Layer 2 of a small transformer language model trained on English Wikipedia (8 layers, counted from 0, width 128).
A neuron's activation on a vector x is ReLU(weights . x + bias), where the dot is the dot product.

Input weights of the MLP neurons that the questions are about. A number n stands for (n - 500) times 0.0013.
n2 (bias -0.019): 538 393 530 506 658 401 554 359 632 436 448 516 469 684 444 392 492 500 361 607 450 497 616 436 536 415 491 454 582 346 478 417 621 529 311 534 445 461 519 472 494 537 290 392 332 699 399 455 799 544 527 650 436 509 375 512 573 454 568 518 526 522 503 472 419 467 432 518 701 531 603 574 558 402 554 420 549 500 390 515 405 678 506 503 516 544 442 512 415 713 601 525 600 514 550 239 550 314 459 500 550 292 476 772 506 433 524 351 457 348 468 746 545 381 558 569 558 357 549 513 434 557 497 503 558 417 552 468
n4 (bias -0.011): 543 381 630 455 466 316 634 439 606 323 484 590 578 575 592 472 575 554 562 577 983 456 528 539 400 572 459 587 626 500 487 381 660 577 438 504 518 351 330 398 567 316 446 559 479 464 618 575 387 290 521 510 591 745 492 401 541 605 476 372 335 328 436 263 386 658 428 412 387 383 445 628 622 434 520 455 627 587 412 522 535 471 584 741 618 606 654 155 631 468 385 381 288 653 507 378 651 574 523 462 643 406 346 636 404 537 411 574 629 410 649 579 578 471 323 420 651 408 349 628 697 477 586 446 440 425 349 412
n26 (bias -0.011): 546 543 500 583 579 500 604 321 429 303 395 557 625 451 439 480 570 621 465 509 345 234 461 438 309 470 530 455 424 459 549 399 433 463 569 494 537 509 515 630 542 436 600 557 604 562 594 620 608 540 443 500 593 605 518 570 729 542 596 535 503 341 421 492 665 514 527 594 418 593 371 358 403 489 503 462 553 408 413 485 467 394 409 411 748 432 272 584 453 537 477 563 671 370 349 495 653 491 320 512 376 561 533 388 451 521 394 596 639 521 455 511 543 549 523 564 614 463 662 315 547 616 516 471 475 503 584 598
n40 (bias -0.009): 387 498 598 397 419 454 515 398 565 604 437 522 639 487 480 565 600 553 436 513 589 299 472 653 551 530 449 490 367 267 498 573 584 458 665 500 461 543 494 400 459 528 572 503 472 483 467 471 525 477 286 475 384 371 621 454 460 444 538 561 608 522 437 554 720 426 419 293 544 495 470 565 549 510 591 369 448 460 541 553 497 500 554 514 586 591 511 585 495 532 463 317 414 599 465 527 458 608 583 400 518 572 665 771 545 470 356 456 702 439 461 437 551 492 500 349 551 587 472 718 382 489 549 505 611 392 416 508
n46 (bias -0.005): 497 373 398 358 674 497 544 520 516 455 503 517 447 487 612 500 509 510 547 413 493 524 673 529 263 578 601 542 447 634 587 669 697 472 215 591 361 390 386 486 462 668 417 565 487 655 378 418 490 419 617 578 580 574 455 493 522 471 639 560 375 608 389 329 704 526 560 319 413 409 418 487 547 567 485 726 541 400 510 553 516 615 513 671 389 471 490 582 547 507 747 435 485 367 586 335 408 524 542 307 436 446 462 624 401 486 368 384 309 497 904 525 479 480 429 497 550 345 600 394 487 563 354 606 654 421 350 619
n59 (bias -0.001): 433 468 512 320 361 591 456 533 395 512 511 506 311 616 500 578 566 555 584 619 342 459 533 626 517 395 403 500 439 594 409 284 512 510 404 327 440 722 596 535 429 744 649 228 456 398 655 448 442 400 476 509 511 696 558 634 393 559 456 587 464 486 566 639 383 655 582 372 551 407 474 524 519 597 461 561 557 541 423 457 459 527 522 438 484 437 662 599 640 503 396 338 406 541 443 445 571 635 520 587 443 461 504 535 523 509 365 365 293 551 452 706 609 607 684 648 438 226 407 497 398 594 517 500 688 393 600 467
n62 (bias -0.013): 585 484 579 381 274 524 447 568 519 545 626 445 349 372 553 822 587 372 350 513 573 754 420 323 518 625 517 439 522 547 524 345 309 602 706 398 542 547 458 472 574 370 435 721 399 625 531 451 342 591 490 231 604 577 314 443 587 608 591 543 638 448 458 405 649 382 427 446 542 538 588 422 345 332 542 629 595 462 429 493 548 474 513 433 524 565 393 377 433 454 533 459 331 329 629 562 543 658 436 400 478 692 412 611 391 591 439 497 631 656 448 466 578 306 554 618 500 405 712 493 403 608 676 470 445 615 419 468
n73 (bias -0.007): 462 467 415 397 264 622 620 401 679 514 623 485 443 602 365 555 591 670 640 425 324 545 474 701 546 553 669 463 528 432 450 585 591 399 574 425 391 553 802 469 605 593 426 568 598 563 519 494 512 665 529 631 476 301 457 659 561 435 651 779 506 544 442 546 546 506 458 464 448 402 407 462 506 438 582 405 442 529 486 539 463 421 491 521 670 546 455 512 429 517 594 415 448 593 475 489 330 440 408 472 584 551 425 457 569 268 476 371 525 500 353 586 386 447 455 353 404 500 457 453 494 401 594 267 491 509 511 557
n83 (bias -0.007): 541 702 521 599 544 436 382 735 361 402 497 453 524 469 565 368 477 393 692 634 656 489 457 524 513 434 567 366 608 287 459 684 427 223 299 709 338 649 598 583 406 351 616 504 345 559 300 596 550 561 612 490 410 308 543 570 418 687 335 336 460 713 401 385 547 411 309 577 426 556 625 422 472 553 634 589 621 549 641 350 517 411 518 473 627 294 447 461 343 431 263 604 706 533 700 445 275 437 503 576 497 587 639 482 507 535 578 378 590 602 405 510 519 431 581 423 560 379 611 430 615 551 598 597 510 565 365 520
n89 (bias 0.005): 536 436 613 586 619 658 600 466 521 660 522 492 701 560 422 569 537 471 487 500 611 330 337 505 582 415 516 510 522 500 545 396 457 407 503 452 456 550 583 541 661 442 512 540 487 474 580 469 549 492 554 565 422 535 675 628 530 644 385 413 492 475 521 425 731 555 432 369 495 537 558 391 444 581 488 337 430 430 388 336 634 505 412 648 525 636 481 405 458 542 414 581 566 460 377 473 627 430 420 464 383 564 591 437 531 330 645 441 584 466 482 619 322 383 583 465 511 545 505 477 457 403 558 392 365 432 510 459
n102 (bias -0.001): 677 513 426 355 287 341 474 600 817 563 586 388 535 289 606 579 567 537 452 733 347 628 565 454 364 644 503 520 471 307 552 478 575 388 459 320 507 544 564 387 441 532 563 437 407 400 433 423 539 553 327 375 518 326 465 304 583 376 561 500 559 554 583 372 443 604 503 459 559 452 664 663 562 662 540 769 503 500 592 483 364 560 295 453 482 477 99 497 442 624 651 674 324 364 642 516 563 510 376 415 440 490 438 535 590 679 576 549 575 425 596 408 569 480 617 607 555 586 471 283 507 596 447 497 621 503 488 464
n112 (bias -0.003): 565 550 716 369 525 453 413 485 436 471 387 481 507 691 649 639 709 639 485 573 569 391 563 410 432 514 518 310 525 454 492 560 611 506 613 518 422 578 674 603 422 386 539 370 664 580 413 465 426 506 380 477 529 464 435 443 556 600 483 308 555 530 453 555 563 432 619 687 506 477 698 491 458 403 554 565 424 479 517 470 586 639 386 615 319 404 461 266 422 303 485 647 624 511 644 391 475 509 320 463 490 546 623 503 585 290 333 471 500 514 436 517 551 518 488 537 322 547 526 478 335 444 672 452 581 541 495 396
n113 (bias -0.016): 705 430 534 580 518 431 581 624 473 703 583 472 453 534 486 301 522 524 476 555 389 392 227 550 513 532 531 441 397 485 586 348 533 475 589 343 397 541 325 514 444 699 471 709 510 515 428 669 592 457 577 548 680 569 592 559 310 290 545 545 629 379 316 660 389 720 597 334 620 658 347 466 476 526 500 516 640 300 602 366 552 720 607 533 368 596 400 528 524 547 507 750 354 575 497 426 358 420 422 553 506 421 476 532 337 559 476 440 569 424 530 471 175 331 528 316 528 511 414 449 307 583 644 647 603 429 404 589
n128 (bias -0.009): 540 556 416 324 698 512 369 275 610 567 290 656 414 515 476 655 424 500 620 494 510 474 548 369 457 530 455 585 394 383 528 523 485 500 365 526 579 283 641 265 621 527 307 668 467 365 234 568 549 632 420 453 461 573 269 538 476 497 536 532 436 576 482 543 430 562 637 405 512 441 431 589 573 395 551 432 526 433 588 503 440 578 608 475 510 387 713 487 443 543 587 487 372 527 532 459 337 589 371 650 521 624 529 484 274 484 468 393 819 630 524 538 497 450 675 651 548 540 555 600 434 444 382 516 655 525 480 500
n138 (bias -0.004): 273 458 428 394 500 494 392 632 460 523 522 489 504 728 523 533 445 640 531 385 500 475 679 490 544 539 342 427 578 387 385 712 441 573 569 374 580 562 658 486 563 428 641 707 337 503 486 588 393 332 358 584 469 573 511 612 811 586 467 465 460 458 561 326 381 463 529 486 510 435 598 378 580 309 546 670 486 546 443 531 526 340 594 545 586 296 448 95 628 286 691 663 522 467 484 390 353 490 251 407 434 702 567 468 540 581 605 473 583 510 648 435 544 303 713 566 420 526 710 482 666 471 531 407 510 432 463 507
n144 (bias -0.025): 442 515 444 466 476 494 593 539 625 365 345 520 261 571 556 535 352 422 583 580 317 651 642 465 608 351 393 487 642 453 509 772 702 458 490 356 506 372 284 497 465 500 570 834 469 532 407 380 473 397 471 484 477 566 718 627 438 519 503 559 294 347 407 570 669 455 416 443 561 568 503 629 593 418 568 597 628 381 271 381 639 578 404 670 507 583 553 412 411 558 363 341 600 544 650 435 460 403 578 274 445 459 511 500 434 396 674 548 415 339 548 491 475 481 447 446 729 430 608 539 675 486 533 628 557 468 660 421
n156 (bias -0.009): 572 582 399 354 493 340 566 651 354 381 797 309 619 555 600 449 559 728 514 581 697 706 510 412 564 460 532 671 523 454 371 633 493 489 601 432 510 591 449 500 540 600 328 397 490 331 580 438 587 732 312 671 394 556 478 557 303 396 530 647 483 387 428 522 414 386 404 465 531 533 271 418 539 467 660 427 543 358 513 598 473 507 359 412 573 303 412 385 504 452 455 482 542 266 289 555 432 309 567 504 623 443 376 420 307 607 585 483 624 561 398 428 425 483 532 785 489 681 530 411 672 632 570 685 632 545 497 557
n157 (bias -0.007): 552 523 730 689 387 687 509 455 539 422 673 634 465 750 709 653 419 466 370 459 390 497 598 575 520 483 503 402 401 500 636 608 465 530 574 443 563 580 490 555 402 503 351 470 471 423 548 485 356 337 358 520 541 503 404 569 428 592 479 565 646 626 328 662 434 582 649 444 578 392 591 518 538 450 478 558 475 721 428 546 506 421 229 576 494 452 700 487 506 467 582 348 511 364 543 341 403 394 593 542 391 372 362 442 500 453 478 521 491 463 452 477 434 561 362 384 466 618 396 467 457 519 407 522 372 558 419 715
n167 (bias -0.025): 251 481 427 392 675 608 654 412 560 151 489 479 389 412 421 559 454 472 615 356 483 637 692 437 306 634 247 441 538 278 705 664 559 513 463 616 496 577 470 394 378 519 307 460 558 642 428 432 652 536 384 465 612 549 673 698 420 547 195 500 669 553 420 347 454 496 523 599 385 404 585 336 591 434 174 831 542 695 382 586 695 468 311 511 500 389 636 475 287 661 444 571 402 375 534 306 530 731 459 623 643 520 710 547 478 575 459 508 633 384 286 508 526 375 463 297 599 578 539 470 484 624 552 943 461 536 401 697
n197 (bias -0.045): 523 593 838 548 465 452 191 83 620 528 312 745 360 612 548 353 575 697 586 850 634 365 541 371 478 652 452 409 638 557 508 460 790 621 538 461 711 566 653 293 386 649 491 459 500 619 451 533 598 542 403 719 458 705 559 816 504 486 487 652 505 193 713 139 447 705 594 758 629 522 397 579 567 446 542 415 485 441 267 524 758 607 228 649 223 569 447 593 414 304 406 189 439 518 395 385 658 567 850 662 496 327 375 554 490 620 567 362 509 430 454 642 520 290 237 287 471 165 377 369 624 167 478 547 486 453 479 683
n198 (bias -0.004): 330 560 463 244 596 615 311 590 305 457 525 353 211 497 357 661 608 688 388 400 528 279 451 464 515 513 628 327 532 526 445 575 562 457 497 621 336 575 518 288 428 548 509 393 458 700 713 513 518 480 610 644 428 582 430 445 567 487 613 684 611 311 566 400 587 416 307 548 480 446 455 560 462 468 488 593 365 557 467 663 604 493 661 373 723 668 469 462 667 400 238 469 440 390 491 329 666 675 522 401 421 503 465 412 421 690 424 480 458 478 487 462 413 510 541 591 688 722 579 583 524 557 485 466 638 590 576 510
n202 (bias -0.013): 572 539 576 519 600 445 497 581 438 605 586 309 688 318 500 457 455 513 481 339 583 578 558 438 515 386 332 313 336 573 600 456 476 368 468 442 368 656 622 679 635 455 420 531 560 500 460 625 464 438 335 566 525 558 671 645 470 570 385 586 521 580 366 535 486 757 322 487 432 608 624 466 484 461 560 461 308 562 647 210 506 475 545 519 663 552 484 369 417 585 585 451 544 433 417 461 394 603 715 553 590 512 434 424 227 435 494 627 576 392 352 590 581 218 532 503 487 513 389 497 414 587 378 576 626 569 543 396
n206 (bias -0.023): 337 524 561 477 718 410 303 548 193 563 459 554 500 445 560 509 688 477 549 358 605 510 506 393 405 396 794 613 598 422 506 521 522 196 510 474 456 636 574 602 509 469 485 337 515 561 473 574 493 690 596 561 451 431 513 474 491 528 485 477 760 503 551 467 627 590 630 372 661 518 275 497 708 466 588 558 387 382 588 552 559 619 467 514 520 620 526 396 503 558 365 270 503 745 651 360 545 451 491 436 527 356 385 608 283 437 530 566 581 383 399 454 500 420 530 335 444 555 591 593 402 452 559 367 409 497 649 497
n211 (bias -0.016): 541 578 382 434 524 482 400 462 397 741 590 683 558 389 573 519 473 494 393 568 423 438 299 481 500 630 516 500 325 405 425 629 574 381 429 340 581 474 627 647 559 518 446 629 381 365 285 459 394 547 424 539 529 406 513 523 515 568 625 345 587 613 233 591 561 529 284 422 466 624 534 679 598 414 506 342 414 588 450 529 700 605 468 433 567 522 435 361 671 567 452 391 369 322 509 668 435 660 620 553 594 531 563 523 708 373 451 391 543 296 522 551 442 456 419 457 555 480 606 527 581 611 491 606 578 690 277 519
n212 (bias -0.014): 545 595 329 464 371 571 719 613 442 486 506 435 560 701 550 418 470 524 535 511 632 650 480 694 647 480 336 611 490 416 519 507 655 433 409 346 616 444 310 405 568 383 438 531 527 613 573 645 725 586 510 460 494 475 620 536 325 705 367 722 466 607 565 658 339 628 460 447 469 580 264 775 642 594 544 480 363 438 402 479 631 614 337 368 364 493 426 359 419 469 424 349 445 684 497 605 396 628 631 402 532 540 315 609 522 654 589 227 648 316 439 414 459 299 340 382 493 459 527 440 426 474 574 595 554 237 491 388
n222 (bias -0.008): 503 467 525 608 775 559 413 368 362 414 359 650 267 255 575 558 563 560 607 371 585 583 486 744 371 273 349 503 590 554 535 556 507 545 518 702 617 496 463 393 452 571 543 504 712 538 293 556 599 414 257 560 399 514 441 586 364 551 658 507 784 595 531 568 353 444 483 314 390 483 342 604 608 510 433 423 475 666 517 493 429 720 489 401 570 190 572 566 283 364 654 395 399 517 454 513 493 407 322 540 559 405 419 452 331 547 626 641 687 461 672 593 421 619 339 500 321 493 551 436 493 571 523 443 613 647 593 435
n246 (bias 0.006): 505 595 345 399 681 576 466 401 492 476 517 531 419 633 505 559 456 495 674 542 382 318 468 708 347 407 531 460 464 539 631 576 450 657 432 679 468 503 526 397 492 639 582 479 466 434 466 538 580 562 341 464 478 439 574 503 624 584 406 343 508 594 285 573 589 492 432 674 465 474 526 436 550 537 613 440 430 541 437 423 311 562 298 586 580 505 472 477 519 441 516 421 525 474 495 441 480 536 490 340 392 402 478 506 421 335 464 572 468 500 527 456 684 660 500 539 398 512 529 427 437 601 690 530 476 589 658 466
n249 (bias -0.027): 654 545 763 409 547 596 691 507 325 406 534 519 330 493 563 710 420 378 395 277 680 679 586 507 783 447 321 410 563 561 715 460 636 460 455 530 565 239 438 609 406 564 490 472 326 580 348 515 341 347 354 493 497 665 574 481 703 371 670 391 295 320 537 421 446 297 500 251 594 405 418 562 417 407 470 606 557 533 514 590 568 555 376 686 461 449 583 531 335 736 555 385 583 429 607 521 459 659 578 519 581 317 564 632 357 599 375 398 421 445 587 549 548 788 492 511 327 705 630 241 680 508 435 448 424 544 466 370
n253 (bias -0.032): 524 390 475 374 526 412 269 518 548 419 430 513 339 585 458 638 488 472 587 366 532 519 568 347 582 526 509 628 398 554 683 386 654 438 580 509 494 759 712 584 455 556 511 510 406 293 303 412 538 506 521 500 594 432 490 581 404 541 465 478 512 549 615 704 407 412 526 463 425 375 573 721 653 485 497 366 446 585 500 447 488 598 291 373 284 353 516 576 568 628 445 576 511 382 406 514 480 506 384 545 668 363 507 574 438 569 465 548 648 554 473 703 549 412 509 500 307 572 488 546 472 390 615 368 694 500 561 533

Each question shows a token from some text and the vector x that enters the MLP there. A number n stands for (n - 500) times 0.0082.

" played": 456 597 517 690 292 507 405 317 400 508 707 361 632 399 425 633 569 407 485 556 496 445 533 443 537 511 532 531 672 746 439 559 401 428 427 428 550 425 619 554 664 490 499 665 383 665 644 364 641 530 393 440 475 453 417 361 260 692 484 373 349 447 638 525 433 330 357 699 379 399 504 470 492 503 450 503 464 483 596 618 452 485 536 533 505 388 599 359 856 509 716 399 670 608 511 413 360 360 424 387 453 405 490 478 676 544 299 334 668 469 601 782 386 512 657 262 560 634 458 254 336 455 482 724 485 460 715 487
The most active neuron and its activation: n138, at about 1.2

"Since": 421 579 509 752 400 370 408 302 471 619 571 314 531 316 459 610 591 400 609 545 384 571 617 397 476 462 488 425 600 719 447 577 480 478 567 379 519 387 582 550 593 462 602 777 416 618 570 330 698 560 421 292 583 427 439 354 202 715 470 344 439 417 509 407 472 344 418 659 397 525 510 460 505 533 389 605 509 463 597 482 483 530 493 667 516 513 524 430 807 485 670 433 663 709 514 376 457 386 447 372 485 354 551 453 744 580 313 341 570 405 640 800 309 577 699 385 467 605 506 310 308 468 423 627 472 444 691 476
The neuron with the highest activation: n144

",": 404 544 577 744 428 493 319 372 506 560 695 282 524 313 456 618 626 375 582 515 431 453 628 352 495 519 481 419 672 710 446 514 460 553 424 456 518 414 501 570 540 452 584 700 398 606 534 407 617 425 502 426 622 410 422 353 152 673 545 353 363 365 467 479 494 336 470 610 471 472 497 482 563 587 484 505 450 527 705 610 466 484 536 545 417 453 555 363 808 512 674 459 683 605 385 469 510 367 443 489 541 474 517 438 710 569 297 345 683 354 526 851 377 594 605 296 498 563 500 336 369 349 276 723 557 427 716 522
The neuron with the highest activation: n253

"So": 522 682 537 696 439 512 498 259 492 562 722 344 462 363 435 567 665 432 450 485 501 444 626 438 410 467 624 505 700 752 330 542 421 495 545 422 508 416 490 506 607 574 556 740 351 568 659 377 683 431 500 332 551 376 569 368 169 637 498 376 438 384 520 445 473 294 413 589 341 395 462 482 491 433 413 579 516 549 614 526 531 542 444 571 441 480 445 503 910 581 723 394 642 595 421 505 486 439 464 422 437 423 560 387 660 515 363 322 556 409 677 769 385 568 662 405 454 590 398 353 234 402 439 710 558 462 682 424
The three highest activations, in order: n46, n89, n59

" great": 508 505 503 728 409 444 378 323 530 647 704 350 503 255 371 586 639 332 502 503 455 467 574 502 462 510 522 409 534 636 451 588 428 553 455 447 572 455 538 486 618 589 479 668 464 658 549 353 637 523 478 299 530 404 466 362 165 660 584 367 380 354 539 453 418 325 420 679 361 408 511 490 577 473 504 507 459 510 619 534 507 445 469 675 484 436 458 427 865 472 634 387 646 701 544 531 458 324 432 403 536 428 550 463 665 490 300 426 675 379 608 739 397 619 698 267 535 605 479 281 305 521 533 652 422 423 809 583
The three highest activations, in order: n246, n73, n102

" in": 451 531 543 711 353 370 342 384 476 491 612 356 566 328 478 607 542 416 549 517 388 516 639 445 508 498 450 424 697 708 431 593 425 453 468 460 489 382 529 538 603 446 556 733 442 602 545 324 673 553 430 403 454 422 439 418 228 628 486 287 338 391 516 531 562 351 383 666 371 430 424 400 574 577 399 499 572 480 639 545 443 489 534 602 425 465 646 361 952 522 716 484 598 665 534 453 403 355 489 460 519 373 537 489 663 578 357 323 675 426 639 727 416 535 679 323 532 613 506 343 322 410 342 663 433 478 774 583
The neuron with the highest activation: n144

"ous": 451 508 551 668 405 343 338 295 526 550 683 326 475 355 462 584 631 375 603 434 476 461 616 479 482 511 526 430 599 720 366 622 403 548 492 478 515 512 496 558 622 484 518 678 464 655 620 413 708 564 398 442 583 556 470 301 78 608 538 464 387 351 545 439 473 310 407 603 395 507 484 489 423 559 403 574 428 548 745 505 530 573 527 587 425 495 510 370 828 536 680 380 620 601 514 429 496 397 439 487 457 427 643 386 701 544 226 303 670 374 608 772 430 567 603 388 484 652 487 310 302 381 422 635 532 412 706 465
The three highest activations, in order: n112, n46, n198

".": 436 490 555 759 357 360 378 302 509 475 623 285 609 372 440 582 578 441 547 547 402 476 593 385 514 580 450 474 608 724 430 551 445 517 486 537 609 391 529 508 564 468 566 697 332 657 495 400 720 474 390 412 585 465 410 346 175 693 514 389 370 287 479 530 468 434 396 589 378 399 476 538 533 579 455 542 530 465 692 605 444 439 583 644 484 506 577 368 856 451 681 411 519 666 411 494 554 349 572 525 524 368 526 449 719 596 275 363 595 455 585 781 422 508 685 291 524 597 503 307 360 406 335 654 390 509 722 526
The most active neuron and its activation: n4, at about 1.4

"icient": 534 547 495 724 432 373 357 302 533 569 671 315 462 343 439 604 642 372 480 449 390 533 581 486 544 484 603 383 646 647 371 542 367 508 500 469 514 485 495 528 582 579 567 636 484 645 520 387 658 502 433 307 544 421 510 314 132 685 553 370 466 379 482 447 440 308 401 576 402 517 502 456 438 422 447 511 453 522 668 533 503 559 524 650 444 480 588 424 862 509 719 394 628 612 591 458 497 317 445 416 556 414 537 467 710 535 258 370 736 379 619 735 496 527 675 348 503 560 524 207 320 466 496 672 525 413 751 528
The most active neuron and its activation: n112, at about 1.1

" are": 351 636 597 736 484 522 376 317 421 603 726 343 572 303 385 619 732 350 447 516 485 498 637 400 506 491 501 358 533 701 477 544 415 523 464 514 480 522 465 523 587 479 545 672 464 614 606 475 634 554 486 505 507 390 417 314 166 610 509 372 386 370 475 386 509 321 435 669 381 441 481 468 559 529 452 533 494 519 765 572 430 543 449 536 521 533 432 447 852 446 621 403 563 561 496 426 400 349 509 483 503 397 509 455 644 594 280 327 688 463 581 829 448 561 686 272 502 606 407 335 324 455 407 708 454 436 780 456
The most active neuron and its activation: n198, at about 1.1

" harm": 473 566 547 725 412 468 423 300 508 584 783 335 480 376 488 566 596 402 445 459 451 364 707 570 439 538 491 385 607 735 361 543 340 452 469 506 574 493 549 566 537 600 535 671 394 625 577 477 555 554 522 376 507 544 539 280 155 574 541 344 467 331 449 462 421 229 407 659 444 495 513 491 449 484 560 441 477 475 676 513 455 528 505 662 464 559 458 475 918 542 717 349 505 620 378 543 424 423 460 400 496 396 490 464 747 413 318 457 707 444 506 721 318 551 698 389 516 608 540 382 355 447 389 722 426 299 616 592
The neuron with the highest activation: n113

"s": 479 586 603 651 366 464 438 279 432 552 707 240 597 336 412 571 630 391 501 465 451 467 604 375 477 458 543 482 685 673 390 593 394 541 443 498 492 425 549 492 591 521 499 716 400 658 518 397 696 564 436 458 513 564 444 306 113 571 595 386 382 418 494 475 480 401 396 638 445 456 498 440 487 627 419 608 560 543 638 584 483 481 513 552 336 491 569 311 908 575 715 392 596 550 412 477 436 310 485 510 514 448 564 439 704 494 309 392 635 467 509 763 381 603 599 354 524 570 443 338 349 411 507 749 352 474 742 428
The most active neuron and its activation: n156, at about 0.53

" He": 453 551 571 744 331 435 424 332 532 591 703 268 509 274 519 682 580 354 478 520 450 483 564 393 492 595 452 533 583 734 382 489 466 485 416 464 548 396 498 483 593 500 626 702 358 612 613 421 708 563 351 420 531 473 471 378 194 690 516 329 377 412 541 487 598 366 381 631 349 548 460 458 512 488 473 513 477 534 614 550 478 517 506 576 482 417 564 478 844 518 679 359 596 541 341 512 467 378 478 380 527 470 546 510 714 605 289 330 535 369 517 734 398 609 740 264 587 586 418 278 340 459 480 728 466 422 730 529
Which two neurons fire most, strongest first? n211, n89

" bo": 496 515 544 694 379 502 479 287 382 579 617 326 649 320 407 552 543 404 549 538 448 460 704 507 450 480 534 542 601 760 345 536 383 347 430 434 625 431 552 442 633 594 561 730 379 625 600 399 581 403 480 463 537 498 481 401 190 595 451 343 355 331 603 507 509 370 363 694 342 432 513 505 609 476 361 423 519 516 686 533 467 489 458 555 517 622 537 478 884 518 682 424 588 591 412 520 417 466 477 402 511 452 538 459 660 480 242 313 672 451 591 774 321 625 627 277 517 569 423 352 276 586 550 725 437 439 682 458
The most active neuron and its activation: n89, at about 1.1

" around": 419 497 514 714 449 402 363 423 414 584 616 368 552 293 468 651 593 445 537 560 360 480 656 444 482 580 511 361 586 731 419 550 392 487 443 455 531 385 503 578 615 544 532 788 462 606 498 331 707 500 439 377 528 493 389 387 267 652 584 332 378 383 574 457 460 307 356 692 437 411 422 421 538 531 437 528 549 468 585 527 497 506 502 644 445 494 561 283 907 478 686 486 611 698 493 487 495 342 501 412 557 369 500 455 663 554 273 326 677 478 602 771 310 558 663 335 495 657 525 315 320 398 439 609 382 461 736 524
The most active neuron and its activation: n138, at about 1.2

"gin": 388 509 497 690 342 428 379 262 529 637 620 363 578 298 474 566 542 389 500 430 398 400 647 514 475 527 463 434 626 726 424 619 456 465 466 620 502 495 464 557 555 501 551 699 315 613 582 376 641 551 410 383 475 521 531 268 90 721 564 417 402 350 543 490 519 422 388 628 450 413 468 486 504 561 418 470 554 470 591 580 424 508 552 716 432 498 556 415 955 540 662 400 586 634 412 520 421 400 422 461 467 386 624 478 656 544 253 424 656 513 590 766 474 609 569 445 529 634 479 360 317 484 378 571 371 377 692 530
The neuron with the highest activation: n46

"ke": 528 544 497 721 320 345 379 276 465 498 628 320 627 292 511 612 484 425 591 492 429 399 649 447 409 599 437 549 640 715 418 543 400 412 467 448 594 519 501 521 559 538 618 740 428 602 590 284 757 465 423 474 462 460 456 345 155 660 516 376 351 313 506 543 515 400 426 616 450 463 438 526 477 496 432 501 497 496 644 556 637 577 572 609 424 440 535 406 852 618 708 463 614 575 500 521 441 352 467 468 511 388 625 440 634 512 220 374 687 472 574 781 389 524 626 385 519 574 447 319 290 425 471 603 395 429 768 489
The neuron with the highest activation: n253

" August": 407 585 460 705 376 435 326 263 493 596 670 319 496 300 535 629 520 425 510 508 410 505 645 379 490 579 447 425 626 738 466 502 361 479 449 505 603 333 453 518 620 489 527 717 448 587 537 335 725 498 348 368 468 452 498 312 181 665 534 369 381 378 542 519 538 390 450 701 441 462 428 440 544 503 424 522 487 395 698 534 463 419 515 715 499 410 562 458 917 566 769 449 548 664 379 461 558 414 405 450 532 429 588 492 618 651 302 388 628 490 458 748 419 541 643 391 559 592 533 361 344 361 378 638 500 473 630 591
The three highest activations, in order: n128, n46, n62

" Hi": 535 536 647 691 406 460 446 312 603 554 683 263 629 258 447 630 581 318 463 506 534 481 658 565 481 534 548 512 612 737 388 480 429 454 455 495 531 352 571 560 616 462 594 718 412 571 546 414 633 430 398 442 566 456 582 288 75 582 532 356 389 337 559 469 463 306 435 674 419 495 333 364 582 525 463 447 484 462 640 541 504 527 442 696 453 502 555 521 790 498 652 407 654 556 311 564 492 351 416 506 527 464 523 321 572 516 383 316 599 439 585 793 554 557 672 327 483 571 393 424 276 522 427 762 429 462 673 514
The three highest activations, in order: n89, n202, n156

" some": 410 503 597 722 436 467 380 363 476 523 705 334 508 252 430 611 686 390 453 443 465 562 581 463 535 528 584 341 601 696 422 529 377 569 423 522 554 479 479 557 598 591 459 732 427 573 603 460 659 519 456 411 563 497 490 306 129 582 540 395 415 467 554 493 438 331 383 661 453 417 504 468 500 524 432 613 475 513 615 511 498 485 458 572 485 591 471 351 840 410 711 405 598 655 471 429 466 332 459 366 505 437 573 421 685 519 277 363 672 397 561 713 326 584 682 260 556 714 440 276 296 452 486 715 428 407 755 566
The most active neuron and its activation: n113, at about 0.88

" mag": 533 581 572 659 389 485 366 294 485 530 743 369 594 261 466 635 710 376 494 436 490 397 610 450 441 501 555 477 607 695 395 465 454 512 421 427 584 451 523 536 530 551 576 684 402 567 588 410 699 530 497 478 529 456 498 258 107 579 424 359 350 384 510 520 482 327 369 702 419 486 458 473 545 518 419 406 429 478 660 546 450 498 492 668 525 493 418 488 884 519 751 339 534 578 450 493 470 376 439 340 410 457 520 422 630 518 362 422 641 459 589 766 400 576 644 315 463 573 621 456 322 574 494 816 412 422 701 531
The three highest activations, in order: n246, n89, n46

" of": 449 566 519 746 437 395 322 340 420 520 648 355 559 344 437 559 596 400 560 468 431 465 622 468 626 568 451 377 642 746 420 561 445 481 472 477 506 418 586 536 619 485 508 741 407 630 523 375 731 530 461 329 533 457 434 326 185 655 541 371 318 419 443 471 508 291 382 737 368 431 433 455 476 569 421 592 544 546 613 551 425 504 534 593 418 483 625 374 868 490 630 519 656 611 463 413 445 297 490 481 568 427 520 497 662 504 356 357 667 401 596 784 410 573 565 306 499 594 438 374 356 424 391 651 391 458 817 547
The neuron with the highest activation: n83

" e": 411 484 499 738 400 471 351 312 487 626 649 328 548 281 411 709 513 389 521 541 526 445 686 507 530 520 572 375 528 749 350 521 435 424 421 462 532 374 532 495 661 523 549 697 330 656 582 425 648 451 482 448 563 510 428 357 165 553 490 403 308 329 544 516 543 360 452 669 358 395 443 479 590 543 408 383 562 554 665 620 419 450 460 545 528 545 543 351 854 562 765 386 563 606 387 578 473 404 398 418 546 417 552 487 686 564 325 435 620 392 570 721 470 605 694 200 522 527 479 391 400 583 440 667 365 403 699 579
The neuron with the highest activation: n4

"a": 446 495 566 717 349 428 423 285 483 506 665 323 579 295 426 641 574 368 518 435 472 443 709 384 451 552 516 493 589 712 451 543 333 479 449 513 493 474 566 504 606 500 609 638 417 630 569 444 763 491 404 445 511 595 449 315 114 625 515 392 406 341 485 493 583 403 465 679 477 475 365 518 473 618 430 568 599 450 624 539 495 506 538 534 414 398 580 410 836 600 775 434 598 584 441 458 501 316 446 461 569 383 608 388 648 625 207 380 665 441 495 741 410 506 619 285 521 606 465 335 299 541 437 597 453 420 744 481
The neuron with the highest activation: n26

" stand": 464 509 565 711 345 501 430 296 470 604 696 380 581 304 445 646 516 333 473 556 445 445 611 564 506 537 499 464 617 731 428 572 451 500 484 428 603 422 607 466 679 554 545 689 396 578 572 361 649 446 435 495 496 400 393 366 162 603 509 339 343 415 545 562 424 327 497 706 382 389 503 389 491 542 464 443 475 529 685 546 464 542 413 697 508 497 450 371 848 542 704 327 534 653 520 442 390 332 399 401 470 462 499 480 621 549 258 474 652 489 557 779 434 588 624 256 525 573 513 349 312 503 472 751 342 419 745 547
The most active neuron and its activation: n157, at about 1.4